Layer 3 of a small transformer language model trained on English Wikipedia (9 layers, counted from 0, width 96). Numbers have three digits each and are written without spaces.
In attention head 2, each number of a token's query or key is one row of weights dot the token's vector x plus its bias. A token spreads its attention over itself and the tokens before it by the softmax of 0.177 times query dot key.
The model reads these tokens: "–0" " |" " 4" "–0" " |" " 4" "–3" " |" " 1" "–4" " |" " 4" "–0" " |" "\n" "|" " S" "her" "if" "f" "-2" " T" "ir" "as" "p" "ol" " |" " 1" "–0" " |" " 3" "–2"

Query weights of the head. A number n stands for (n - 500) times 0.0013.
q0 (bias -0.253): 554672434510505401525494509646364658215739308662341513512381489243319524456231630420365666467419484396332608575559368429381724563492610556620726662493420781708611616802683430580383673553437543319602600484658635501333514498430684601404534222541665640230492248422233304582416434544508585535
q1 (bias 0.296): 566447299437382787499482545477413576270369752494519404294213507516466352619663188245673843540481376461557426401467324531590710424490101652288776510448545466554665318340615598633558375740381376446526533368226465676618617454494405553361640809735642623690393562555485395725540549401526271631
q2 (bias -0.134): 510601522533478440370417466453498527598626659450508322404554586525556427643448330492477328632614563413253462559591518538466354524518416338389545553499447430517495403608292547556341279414631693556503426550729565648213476426561574454424502361390600840470542475519633502452744477508369619439
q3 (bias 0.422): 421575368490699552486496792560479437301510603273649652700321601606497512468814387734562473369378439427538414511552697591559478361497416427484619541453550238459391490597474449690611455543478303542361261560584248515519512660508644375281525577636385617308349369397511676658516455684413326485
q4 (bias -0.226): 376654509677462362622462591410622451393399743351511517412433230645548471310544474557565317457413572468547642661452575503304468565413499663560512378617400439550414721366483454548577443562436626519460514388606436590608580642165415375662373663549599461273702411454540410505493524538472553478
q5 (bias 0.469): 342586489440637673516624296537574538630619606473344737624552227399460494664582422450328637313618767419539450404309336652468417257492238696287440685630514524417739388597581684464563338709614328442449459434735330459423574497545567409475469459651532653526582365670618303498509484581333382433
q6 (bias -0.049): 544430339120332611558370388564516514547381617398367593566309514543189354517335380447683579646422554550523244714605426324485778422515532570500436714766590428671636508381394629583409425524564452321733506407363511569418445668621472683419661606640454487426482782600431527673415451334640375561
q7 (bias 0.117): 451344509589692448428204427382439523494415547582686596575577454523456631672260508487486590619544634532493521469580596431439471432532577558669580599449400353443614602445744325182544244424643447592556730408548408375411545588325404651615572570470616516442537464479312616705465399546551301351
q8 (bias 0.103): 585663465457299747563330563365557641692496513576472533648511367663455481539355193422724716528564490372572460528628501564592832360453549450660551458427412517601476483541430788497390407470575327436736525588277433230574354349367377348434427332402537435467480555591337760410315402637603500549
q9 (bias 0.138): 584677253700372457440391582548473484428467509431465563506576683514461481474670508686525556379516589224470257343515482572483712215457570589529428541576391337536500330465559640666441418479634444571462484495248576487612457385563436527389572468468574614610415560438756625618616451484458404574
q10 (bias 0.115): 512463243648599498568541512411585609515639403590359597462606497343372524470397342497555464563298365385614482213576512523619410471332669554373366481401414384513583458552555674530337568661507561319529385551601565617560569669605702414553460562633623470419527673638738417585416641549461397305
q11 (bias -0.295): 654588588489352360321394540467595530831318571543527525504631416257462523549742530393504378571613522400545559580365552577489344578432522517382405594473534409535307631663422250345591516398466570396484277479579415527616716601540563381449340346275464450392684328478425647729578356559703708694
q12 (bias -0.001): 522482356557646450461469569393580379414630492560607618617646769411636311684414331326659518398554462534304354472518484586664542489541476537343348705561549456526346510441362441588514367424493367344537772539427495616425487581603626350508443569585438507475357300463346483464659563415523502402
q13 (bias 0.130): 356228566334705248465617574606722373612482765684835533592754395429446493337755466382512394423519373403549520751562490684466426705274532390522492518667572397715638459503583441508355463696437487525400415319482494426560356462552421439370342434445497284466656381304595646413487552610557530383
q14 (bias -0.120): 529551549558530627659646384583770368475391333501523624305387594452731457474531699500596534519551391387517390514540656474518420405586559507566543410333392243407600546400507215587310598349414517531494472377604761457398275536472541598625546343455571509454382767485651268413614472483416681443
q15 (bias -0.275): 601522433554428394692408620180427409445364378653363443295500210633713491437414643396504603727367702812263582562650296308386814681610519430571472770614214471356411549157697345549521641400299663642544460252655711472577050467338510473623680504491227522436360794444539611447528494487730890390
q16 (bias 0.020): 349582314406517699366654635372497558528559341663636385505564660337247475386576621581489490690820481512390566358371540520596570440478485524377504463495373471466490552513619529510403517421731367900438468517596533398599478459559466438440390677441410517356359457481492534557709419505457291614
q17 (bias -0.222): 488747560509482470584391445394609584385370316395567498455298364660586432375457429302482511632671511522479510476633589434659547475591501514421605483661350746412538535561422399585206399403516649598549778578520713510524412428476571337450504412471476316568409515297538375642566455598421724345
q18 (bias -0.251): 646422518481269578489608410435342498407258436779602722421212421521722480485410542328291577617624712490573478584543328251475747506604556527630689538534207460440424601481600695600436614626519473460662449722553583508205224369333429595792634519793433516589459497600556334388234603531609567372
q19 (bias -0.109): 527470419475401797725358463309355603545449504474414373424463501517395560496485499478575466541529743379456513428571240261412551579615582509535384617692581394481433377530464429294464513252427557528731732684699712387701240641436576564616524443617636501529443548477350617452341671487586518551
q20 (bias -0.141): 520616534445397454479452489413609343399594643549581366264216518587492525555577480443435588609543748483540557412600399295595699432480549478388492532499413614334456625328324461576306645680438308277706522485447424437368523581580412587676664472578453453673441653265624416427584564636532793445
q21 (bias 0.359): 416507396590500518366448650560605410687530646217645646593981393454587629501540337516434273626447571485463569360332614627457214420445477281497471491638414634446451510449579633560597657497480485657522478496385418488377763427438396444518417436565488507374289495652581318489559374598428493368
q22 (bias -0.594): 413737498233320489441577514542402484435600233572371465401522487477605624438327391313759344539481649397404529381695481321532675369728612406578535453246378543623610571609652284456382426350498652504427527629556744364577264567524882509532500695530574487505195595286441653414422643411662648545
q23 (bias -0.150): 492512418296656721507741313390311456296381507392459598257450513473763705613456528430451575501479501412491526337730495484623716474434846514388450715407422627506413467501499504871646463327722616337379633530470563601572400500537298379245492668636664683577414563448497332414489508513460294670
q24 (bias 0.179): 364470451492450540412435456424433434495333569475546546447478501376500420617187569603372418531405545428538335579712619481618771513483536550499755420360677593534427329579521641621335431543405447644343567562553382575590301417396552784493395407679519503602335559591625722463476448540533252510
q25 (bias -0.393): 482641619446708447726392449580378524393455630390397468444748479536556577452454556391439347629113517630311495672562542619510453591379529267482426490613523402267358547634490307421681517454311482553520627510556714447491418531546742670667362623510649330382683387270316626524461753527243538476
q26 (bias -0.157): 637459541689365581512451434545431419603506380584470555585419400563636491473556388513434585328561459346332492547502688159258508491527556470272651643497459393359322590389444388715499518448538564517472442525246561552821430455467511355537366690342458520567354755670592600443546469366417509549
q27 (bias 0.054): 680505477436714444275620611576659481467553470762418667492430639372324443537386571691267470490521554505755457641538701327586474482389532432464733348543471465410609549495502537423562420377450564471434534413479452372520644373803327380120732371405316488606464553577572615437189564366491375509
q28 (bias -0.179): 582723613223545392635441465473545633508506509484532133431300689714665440432408650378505529544583394489402443479419259416407327460675480560449441508599616491596353562541667496506575362585251375543388612321270504580381314634608651644534417473417451512500558474544687489601405408500502581519
q29 (bias 0.361): 514354216455510703849475468334366532505657284457313573497591525563486448568380392457475765543622728353464653372243443467544758419445361527419491437547514427488431568393626618694354517777521420409346486559292424648502531507685385482437845690736313734535449336584244474558500505510456336630
q30 (bias 0.024): 506545806497511355413489511800592474749504464451526521621515592554563639418568531564345376559359435576554579663320662553542118456528713476506481457425401577543610468680409344385614278474518415289516423465653686544603543536307414448490317630383545754560516307351434499542689368519339472458
q31 (bias 0.039): 552492484443736597376411481588395524765553404454713381385555324366403376507477473655590674551547471527713352497454440496553600507479623525538447549677490654536525589290747655403541507443365446372495423463521285519366450551483566403252434444556560596578509442619480583496305436488354416549

Key weights of the head. A number n stands for (n - 500) times 0.0011.
k0 (bias -0.527): 433411439665442662457505422535533467414581528400656417303558547608723657427367182523561487590557690820688312533577542345403425557584402569339459419518667413321473315527224539460420351429415360689598466657425597404528447557536321378684717563428542542759277644606346744555265709475514243618
k1 (bias 0.371): 379328544547648496402411279594544576579571230591650732918516536448298660407428410903395367308730771584533296410435512765597572615259714489452563448720420590426666448424419561613413617419816495534325831562790416488337185536444388427419633388571344537609538424590518341582682552528404251324
k2 (bias -0.124): 400345504481688417313549385527384598435710428695570725331444503545418436334350453569502562413332759474743461680506339138681589518499411518537492427468554460763547567613609402564741507425554286527388565483564503341508746605492434514607400415550431209399437371359172636393454509469549571553
k3 (bias 0.447): 486732564592415367617325388314439397569558590865288482392453458324337573507402532364370346634565582337492489574244408637528552685451424479237329448535417558453677492230407538457663480495569685626493819387722640240484468434580561646563320432516596495653554367704535288590304604207556677463
k4 (bias -0.315): 708436477201481347532478375692395505403537308462330610485603599537499475492531618315323610559500492513480459394604524497529563561658450453602444545427511579384627538560398489375359520522415578499414370667497743385459609301614577520474630388451604474664484593486488377611521431299711633354
k5 (bias 0.513): 819333668397395364429458653396576497565493700606703412671435556128420323224395524699494364426577459636511461648405910569485616608377384326562576281381641349509449395473577449465638547371296582557431495306410538546525573541592635430319513502416520457583594420576477711535485643412498762384
k6 (bias 0.150): 326339639683487666222561366562492438499616419627749372599452495524633560557320427549272484393640372611487734114368475712554500501477449527555773267318479599277519335517557651663575640494622427621469576561504504428648549363624491598378700611716353633400598397512480441573480340496436201637
k7 (bias 0.395): 287551615376385474339496307538675670483545407352496445554581427466603560500728584524525487527480495456513569595486566517424562389641364655380568637514503540390388338450301587927452734622225673510456339315543588722569592626604509295516406563516497591522611589414553171342415553497564464443
k8 (bias 0.007): 440134314662622488442449423527290521364466599517614508502617637443435635476470657631327459511577423419548571461280607556533381611544459514324609469464597394300587460382481558659346360524674647353269334268732417680601910588685391470528627528527448556405487518436536404687672510439417272728
k9 (bias 0.433): 536523526344807483423565364339539559580537498492421517707509241552570536465549580527321478479582484601522682447279731623523202629462526518486349498528571595477529528250464472390626601553529493425540605367764353391487485449444473588582490558584593544390464661684566529614428443507217511407
k10 (bias 0.494): 420505700489488480419393508676450290509381723418465482501518542449809578582490428686465534526643495566497425648344677606439497518554438535456504575473545646551420470294513411487516475392460410760525646543169408493652633465571443541349670653307553391453436098323214558497628471436319572773
k11 (bias -0.427): 367561470513508408823507517693426409396567466420522347292356509541693564354311475294452457606305263537452605623674475425450409565595647326655506481386364676685816578486539432445359408412422606698567692469629773539452690437433581724745506485485514491438491511301534539320527584382378524449
k12 (bias -0.083): 326547569602345560348473544605482459662234557535583339496428234438375634390477699647338484421368632443608558643474546393392435573284418544504466487654467674523631592459495450641561711605421521920532391471564544416579423441363464530449546314274559416414521557396520548508272519474566584453
k13 (bias 0.506): 695675542646302553642246379542178586281702321217142363504409715551357626604426683468452373480417368586300607553469532302265484540302551361520425711359493492310186664578500427520617453535685506698652640800445658492589654666541495639730448486607525537427702630458261324454574492449386652350
k14 (bias -0.412): 443475410455535482602559617424299545519577627474616437532799505630401368644439316440465563551312667499429546488655405164377532553490484524470409517680455823583416535543495504486712459624652559448554419745454315347585504458659500485515462680549320277450384352650322754429499551438676351536
k15 (bias -0.364): 526666290251493974440671619503313429529577211633451536389230500482316437680479246445484710541778505298557407608618444244472541362506539663584556226534500668790532641686245761500176382673508542511555559747261362383473510460639588385353410595707585297523417498518690425470604592576495430582
k16 (bias 0.271): 636440509621451367355441403430452527686401629474590573554461385619671547731424348663486357241453368470597329641449520582406419550537772496546533526583487585770430399330277451517472560676503533211588740440331459659353630498658519422437394459461314379453574633490631394537139543470263580361
k17 (bias -0.318): 545418429464521548576702485431560568593505447651479595421408493451482614730526575541337652416538592411407425553564391424402369326657475537637486460577679651436472515444492572376580649567424441386381245508326553602516607358454497361626601579393504436443241751504495568192424692440696448527
k18 (bias -0.122): 539509297327549632546517665298648736350732402349485293593733618406485549679344271737562712400364619477497445457594339645615594279333360694543450403449603620562613287388517512310371560598403404599267529302313270595662492481489523358213605451443458330605500709440797560870835561601542253813
k19 (bias -0.264): 527361502516639513308720496396482540607575299565399518451515465417541393577377455585633503492557529525589799577438473395560475341662491435564714471493223505547632500529492513763394477596641452567273307378402239547044863344697431559459764532592629540498367500565536475356566284613421392512
k20 (bias -0.357): 557292189664542630718580426619441616666300506412590588549618474497516317653300409571572436460601526563603520557394370458390639357582539709706508531470568330650513488586533573365756692477514478785251239321529418526570347528547442565518529503510456509281381442652355479501726511504496100519
k21 (bias 0.535): 492436494561620273515641363663522522383587541650344258386437442467528364500727654642687601510503273630554461656515446481487446662395552494537479415373480322468535534472404262339520439524454651418486622439525383569426328698390507411274348469509484283616821419507264644395569628462645603325
k22 (bias -0.416): 503270521880472544645532476297621447458559574425654379314386436624366321637567604441303810594594694728567420369424309274509498326564485652584599742904605604526571435421375670589482553619423494505556433355232273424510512311550208634683788479530347537515503453551858423278378372518559391487
k23 (bias -0.293): 454562577426461370399360590376571603764387596510585376591500357503253386322484511641267653307592603567637376407297441490332545460642090598480660462705452455410629545479412646255389573817573306650661564404599379595421416481488574586549768534499420301495559548665435686560495513482594313404
k24 (bias 0.278): 750641536387601611466412483467379541511520402760436469689331585627515632377571465417633406380589488426534456320332404733544624240539346655491357581441352422390520410295546597713695423655574430488689662267500592618515617605605353584532734584565329767425504517293516561609256626354537563621
k25 (bias -0.531): 460675546509265565277453494491570318457650512719540153264398652406540384481511493380540562547837600524624526481785456142428635506606616583495706523438443574567622679686434450544445457324733598271724451597529566513488422478292405475553414284370546556542256389698353395404519293497750644711
k26 (bias -0.402): 433547387246737523543433540340281575321282569398462378382598462481332568536481568352501369506606386433436541297428362494584501535393635629586320424721563585445636525722382661410487671607493659442462710568619345435348457394304336821504616347733602315575473529338515471497595708610653410544
k27 (bias 0.449): 339403389503260505612508522373169517636400542414489345572564423408875587305267458415891542398461472493482553239247382722398543621284345544516371610531492492581334423430678622512498446551559504342481568547487725581456611617263500713740308662607513492501666559616411556580602482508518516513
k28 (bias -0.330): 439506372658413590404597610356490254512577313427509782410558424396469627384430478515611562578362596530561704494697693355650639465403466403659537339443384408452616440460521404528643676402779568227679385653575579417645260428253434496408631592702447552406312654471615524440414382442709329487
k29 (bias 0.363): 551480629618449537108504414433749415647387700398679588607336500208341533513634259695668423502586271534537454663357544744551373446351493538583447407472610575545676405417646879416531403439496318551625505547516464478386553288564599416262395227436664515603450566600707521697588460568366420434
k30 (bias 0.233): 432544433634533439470437587593598586442617409455464428293399396450618330441511646311630416569494523546281484670606516297341514664578512449619576616418411414179535710336867229464472746316432733578517553589594511510182461508629530393605359211443413422473543466499485520462500536442751652277
k31 (bias 0.459): 577420445504299489371465550510555420394635665724499514806524520452454765347380515343654476353621465651516517541519480679516500434589360512197483475368504464598506381646276341492446709543466497466500472582523428530626530687527413534455589606481485273477458349392558464779530489478484560328

The vector x that enters this layer's attention at each token. A number n stands for (n - 500) times 0.014.
0 "–0": 446555425530450580594637655572542498522572413457453520230584555616468440529521518402478573586451477476538504484652406154495500486567502548615449482569583522553526556606435523475495475545526499461536278592404398412511550415568423537591432487438428440464460454471536524351498451530591422575
1 " |": 456493424540492584588502664474498483475546410460519451162554503631553465555503513401471594584427558526548510501716417037483486488580474597528555503525497550533507524681462470445464496538516534487542378654453457428467546451496447508556558487426484474465398494426568521315558461568590417552
2 " 4": 452525434535516567590545635522480503494539408434539444165581515612481407577524461391499612581439520537560554469710407090387493428597513561525566503614531551533511576620447420466470479542498494493457365634402472444492515480421492506562571488493478480496376496434537506331568479556561484555
3 "–0": 449493443546479576596561515517497479442536423449525490086583503640490465587506490385506628538460538509475557537673385043485471470594510519555546514580529538558520562659454493455471462516479520508481327598451492478535522511479471557556539460494463422521336480436585495372548477533608385546
4 " |": 465482417532499582590513655471492495481536409458522442172550505633560473561490505407478607585432566526547517499713411034492487483578475584537562504526491553525503522672449463441459491535510537486537382641455450431479539446501454516560561479436490471455386502424575520314558471581592411560
5 " 4": 456515430531519561592550632516471509494535413430546428166579512619489410580509451393506612582450529536560556468706406097399501423596507556529573504614524556532506573613434421459460477535491497491452371628416463446503510477424493512564579480500481486493368505431544508336570488560560476566
6 "–3": 436504406556482624578555539533494493428523425457547493151587487634486444590501492381506609548476529505506543546643376051499495432577543546562552507598492536530522568668431429439480485493489504506475340593432488480556509496473481556540563465502446426505363484422593519334545488540614412546
7 " |": 469474409527504588589519649467493498481531404459525439182547504635563474563486494407480612591437575527549519498707407036499487479580475581543563501524488556525503522667443468440452490541508536485532385632454449432484537446501457515561564480439488473455379509427579519315557475585589406559
8 " 1": 474488432542546574591540613485459518484525432438532450184545492617501446577475463410518638564456533538545534480733410108390454422590480582511544500602524562552528616595449438450455460541512518471473345614379482432485508487432483515609557453491484517479355477450586515363565490602594451568
9 "–4": 445493400550517639590557509528499499428528444483546494178595477628511433565506480408515630558475538513497528537633362028513473423570551530566540490607505544521506573665444452438460469496473486506468357587428490473551507481470466562550550476515454455501349477423590525337548474543612420557
10 " |": 471467402525506592585521646464495500481527401458530435189544503637565476565483487409481616594442579528551520497701403042504487473580474580546563500524487558525504521661440473441448490545507533484528388626455446435487537445502457513561569481441486473454374513428582519320558478589586398560
11 " 4": 460507421528523573588552627509473511490528407431552424177574510623494412582504441400506614587460540538563556463696403102409505414592506558538575499610516566536509569601425436462451480539489496493444376618414457447508508470428494509561586481505479487489358512432550509340573492565558461571
12 "–0": 454479432543489591591567508506494481437522418449532482111576496643496470587495470395510637543478553515476551532656380052497473457597505520572548504583522550561525567642444514453457466518471516507470334584452481482542518508481470557553556460505461426516321489441594497382550484537602365559
13 " |": 475460398524509596584526643462494502481524399457532432199542501639565478566479480410483620598447584529555520496693401047507487468581473580548564496525487558525502520654437478441444487548506531482523389620456443436490536445502459513562575482445485474454371516429586519323557480590585392562
14 "\n": 497512396525544598578569590463455489472499371448542473212555442621514451593497481373513628641438592516485513551689421117503455445594485620609548520551531552541548569633424544468464501480483500462485373571420452427479508487514440485581552481491508411435429492453573522309550482539584376604
15 "|": 507516464527516601588540595501469493479512420424540428198552457626531507557474459368496629592458552504526493493708366051494488469565484589599522510568517585587525555659405509466456506489487472478497382569460435444469517445489464522542605524510493430459408483481548533337555437503615368633
16 " S": 457468419543532647596597634478454485466496430434515498225521516577533457557505419379488612665452585514483481510703415047445501451569513525556582504576549561551524563678406497461510512525560475492458400532415417481498512480463428499602587438461510477433368516458572509389549453537548404579
17 "her": 414495418539521675573570560505458527442517475471522495219555522582528484608493415363487626543488562458568519493717422054484491476556496505616571535560527551565583519658421458457483486496461479455492354600442432487502469481502384482544587521453478525413355530468559536316544477589577407562
18 "if": 461471400474531632542519519515478505504479436445532478207545561664499472587522432392496734555465517510568504509710389041461486453505453485584532512535516545549565581659465468446446495512466528488443414599416465467520505446543416495578615460514501474445367482508554506350551495633589390584
19 "f": 452479406520572618576529554522466510457512426423536489204543523624532458606500414375492647572481539537540523508754358052403492415553484477568548482533521569506611553634405529444489494577499496488445399552410434444530518453497476509544580459472507508462380498518519544338573466560573414610
20 "-2": 464495373536487645564541570536526473477499392469529445165565481624471452598523495370506614524470562515504543528662351095490547411564539568566577502593550564552541551668438479430450454525497474519461371569426449484531524444474432530553594489503480437495353478476580518341568475544552389523
21 " T": 444478457519562654568600619454469495497488420430530449240535538610495455584488424441460675637454552505497547515717363105457506423593514486527570522546542564558520557681423514462506501565520488499471394554415408438478538474430414484618586436498479464425396497471569497369561493515557413571
22 "ir": 435522390554536665521588566523449481475526446409498457212558495637494497603465447410475633536489585479560510498699373090472507457531486554579596515556503572583597592619423460454502501550475479467486366613389449460481498507493435514527565466458512501457389546464513494345534467620544362586
23 "as": 442467394509596680588595546503458445481498493471524461206551533564501459601478465367476632579473559502515516537653366041511504390526488509589563523599480541550567525676453497475442526556501471478520384635407421461513506481519403494548591471440498535415389521447546498393560477592601399551
24 "p": 429500395529573629606571520501449504449502451440528478249546516623501431608494400433487608539481542506543510523715358049431483417578483512572551542514532552530605612634457510473477524590517516452468369554397452459526510477515463521524567462481483479472336507475552537324593456561573366583
25 "ol": 446493420533522645570609519516447499503525460443542456207569535652489461562512432386469599566492600508546511498738368091508513468539454525565613542576506531556594534643448482501467523535465452490453387585401476439490497402487394477501559525494497499425345504510533514334551473597565379559
26 " |": 465459410529497615575515628457481501488525413459528452205546501612536479567471489453469631565445577550536516483697394062485498455584483629540569487550492556530517490695442517448450493550512517489524380614436424439480531440507446514538604499462487486464381509427577509328577473575579351575
27 " 1": 480467423542541603568542599475457528491523430440540453220542488605484447579460450444510654541470545552542528467711400134384466403590482624511554494618528565552534589598451478456449462555514505471464348599362457436478504481443479510592588468510480520485350482452586507377576491608597399576
28 "–0": 456465429540483613572567501498491490443522418450539488139574493636472468592482461424498652519485560520471549517635370077486483438595508563570559494598533549561537541656443544459456468536478504509465337573438459484536515503489471550536569477519463434529326490441597492392560481538597321565
29 " |": 467452403529501618572519628453482503488521412459532450215545500616538480568468481454471633568449582549539515480690391069492499451583480627540568484547492557530518490685437523447445493553512516489520380612438421440483530439507446513538607499462486486463376514427581511337575478578577349578
30 " 3": 481476399529536590551535617475479513477520421430550450190566482602489412570480427429501630563496545561533533455678409143387503409587498607519577488659523578535527558611429464464479465543516506485444358610391444457493493462457492525554623478523470524479346499449576518379562480572555402592
31 "–2": 442472398535491665542549515512493500435518406473550503175575493641482465589485436417497658510478539519489559516600405085482505400568545598551555526587517539546543557652441500434481472529481481496463362560438458477534524473496462542536585469513441417528331480453612529366573498558616330549

Token 31 "–2".
Which two tokens does it look at most, in order? 31 "–2", 30 " 3"

Token 25 "ol".
To which token does it give the most attention? 24 "p"

Token 5 " 4".
To which token does it give the most attention? 3 "–0"

Token 6 "–3".
Which token does it look at most, and with what share of its attention? 6 "–3", with about 40%

Token 19 "f".
Which two tokens does it look at most, in order? 19 "f", 18 "if"

Token 20 "-2".
To which token does it give the most attention? 20 "-2"

Token 27 " 1".
To which token does it give the most attention? 27 " 1"

Token 23 "as".
To which token does it give the most attention? 22 "ir"

Token 13 " |".
To which token does it give the most attention? 12 "–0"

Token 21 " T".
Which token does it look at most, and with what share of its attention? 21 " T", with about 30%

Token 22 "ir".
Which token does it look at most, and with what share of its attention? 21 " T", with about 30%

Token 17 "her".
To which token does it give the most attention? 16 " S"

Token 18 "if".
Which token does it look at most, and with what share of its attention? 18 "if", with about 30%

Token 12 "–0".
To which token does it give the most attention? 12 "–0"

Token 15 "|".
To which token does it give the most attention? 14 "\n"

Token 7 " |".
To which token does it give the most attention? 6 "–3"

Token 26 " |".
Which token does it look at most, and with what share of its attention? 26 " |", with about 30%

Token 14 "\n".
Which token does it look at most, and with what share of its attention? 14 "\n", with about 60%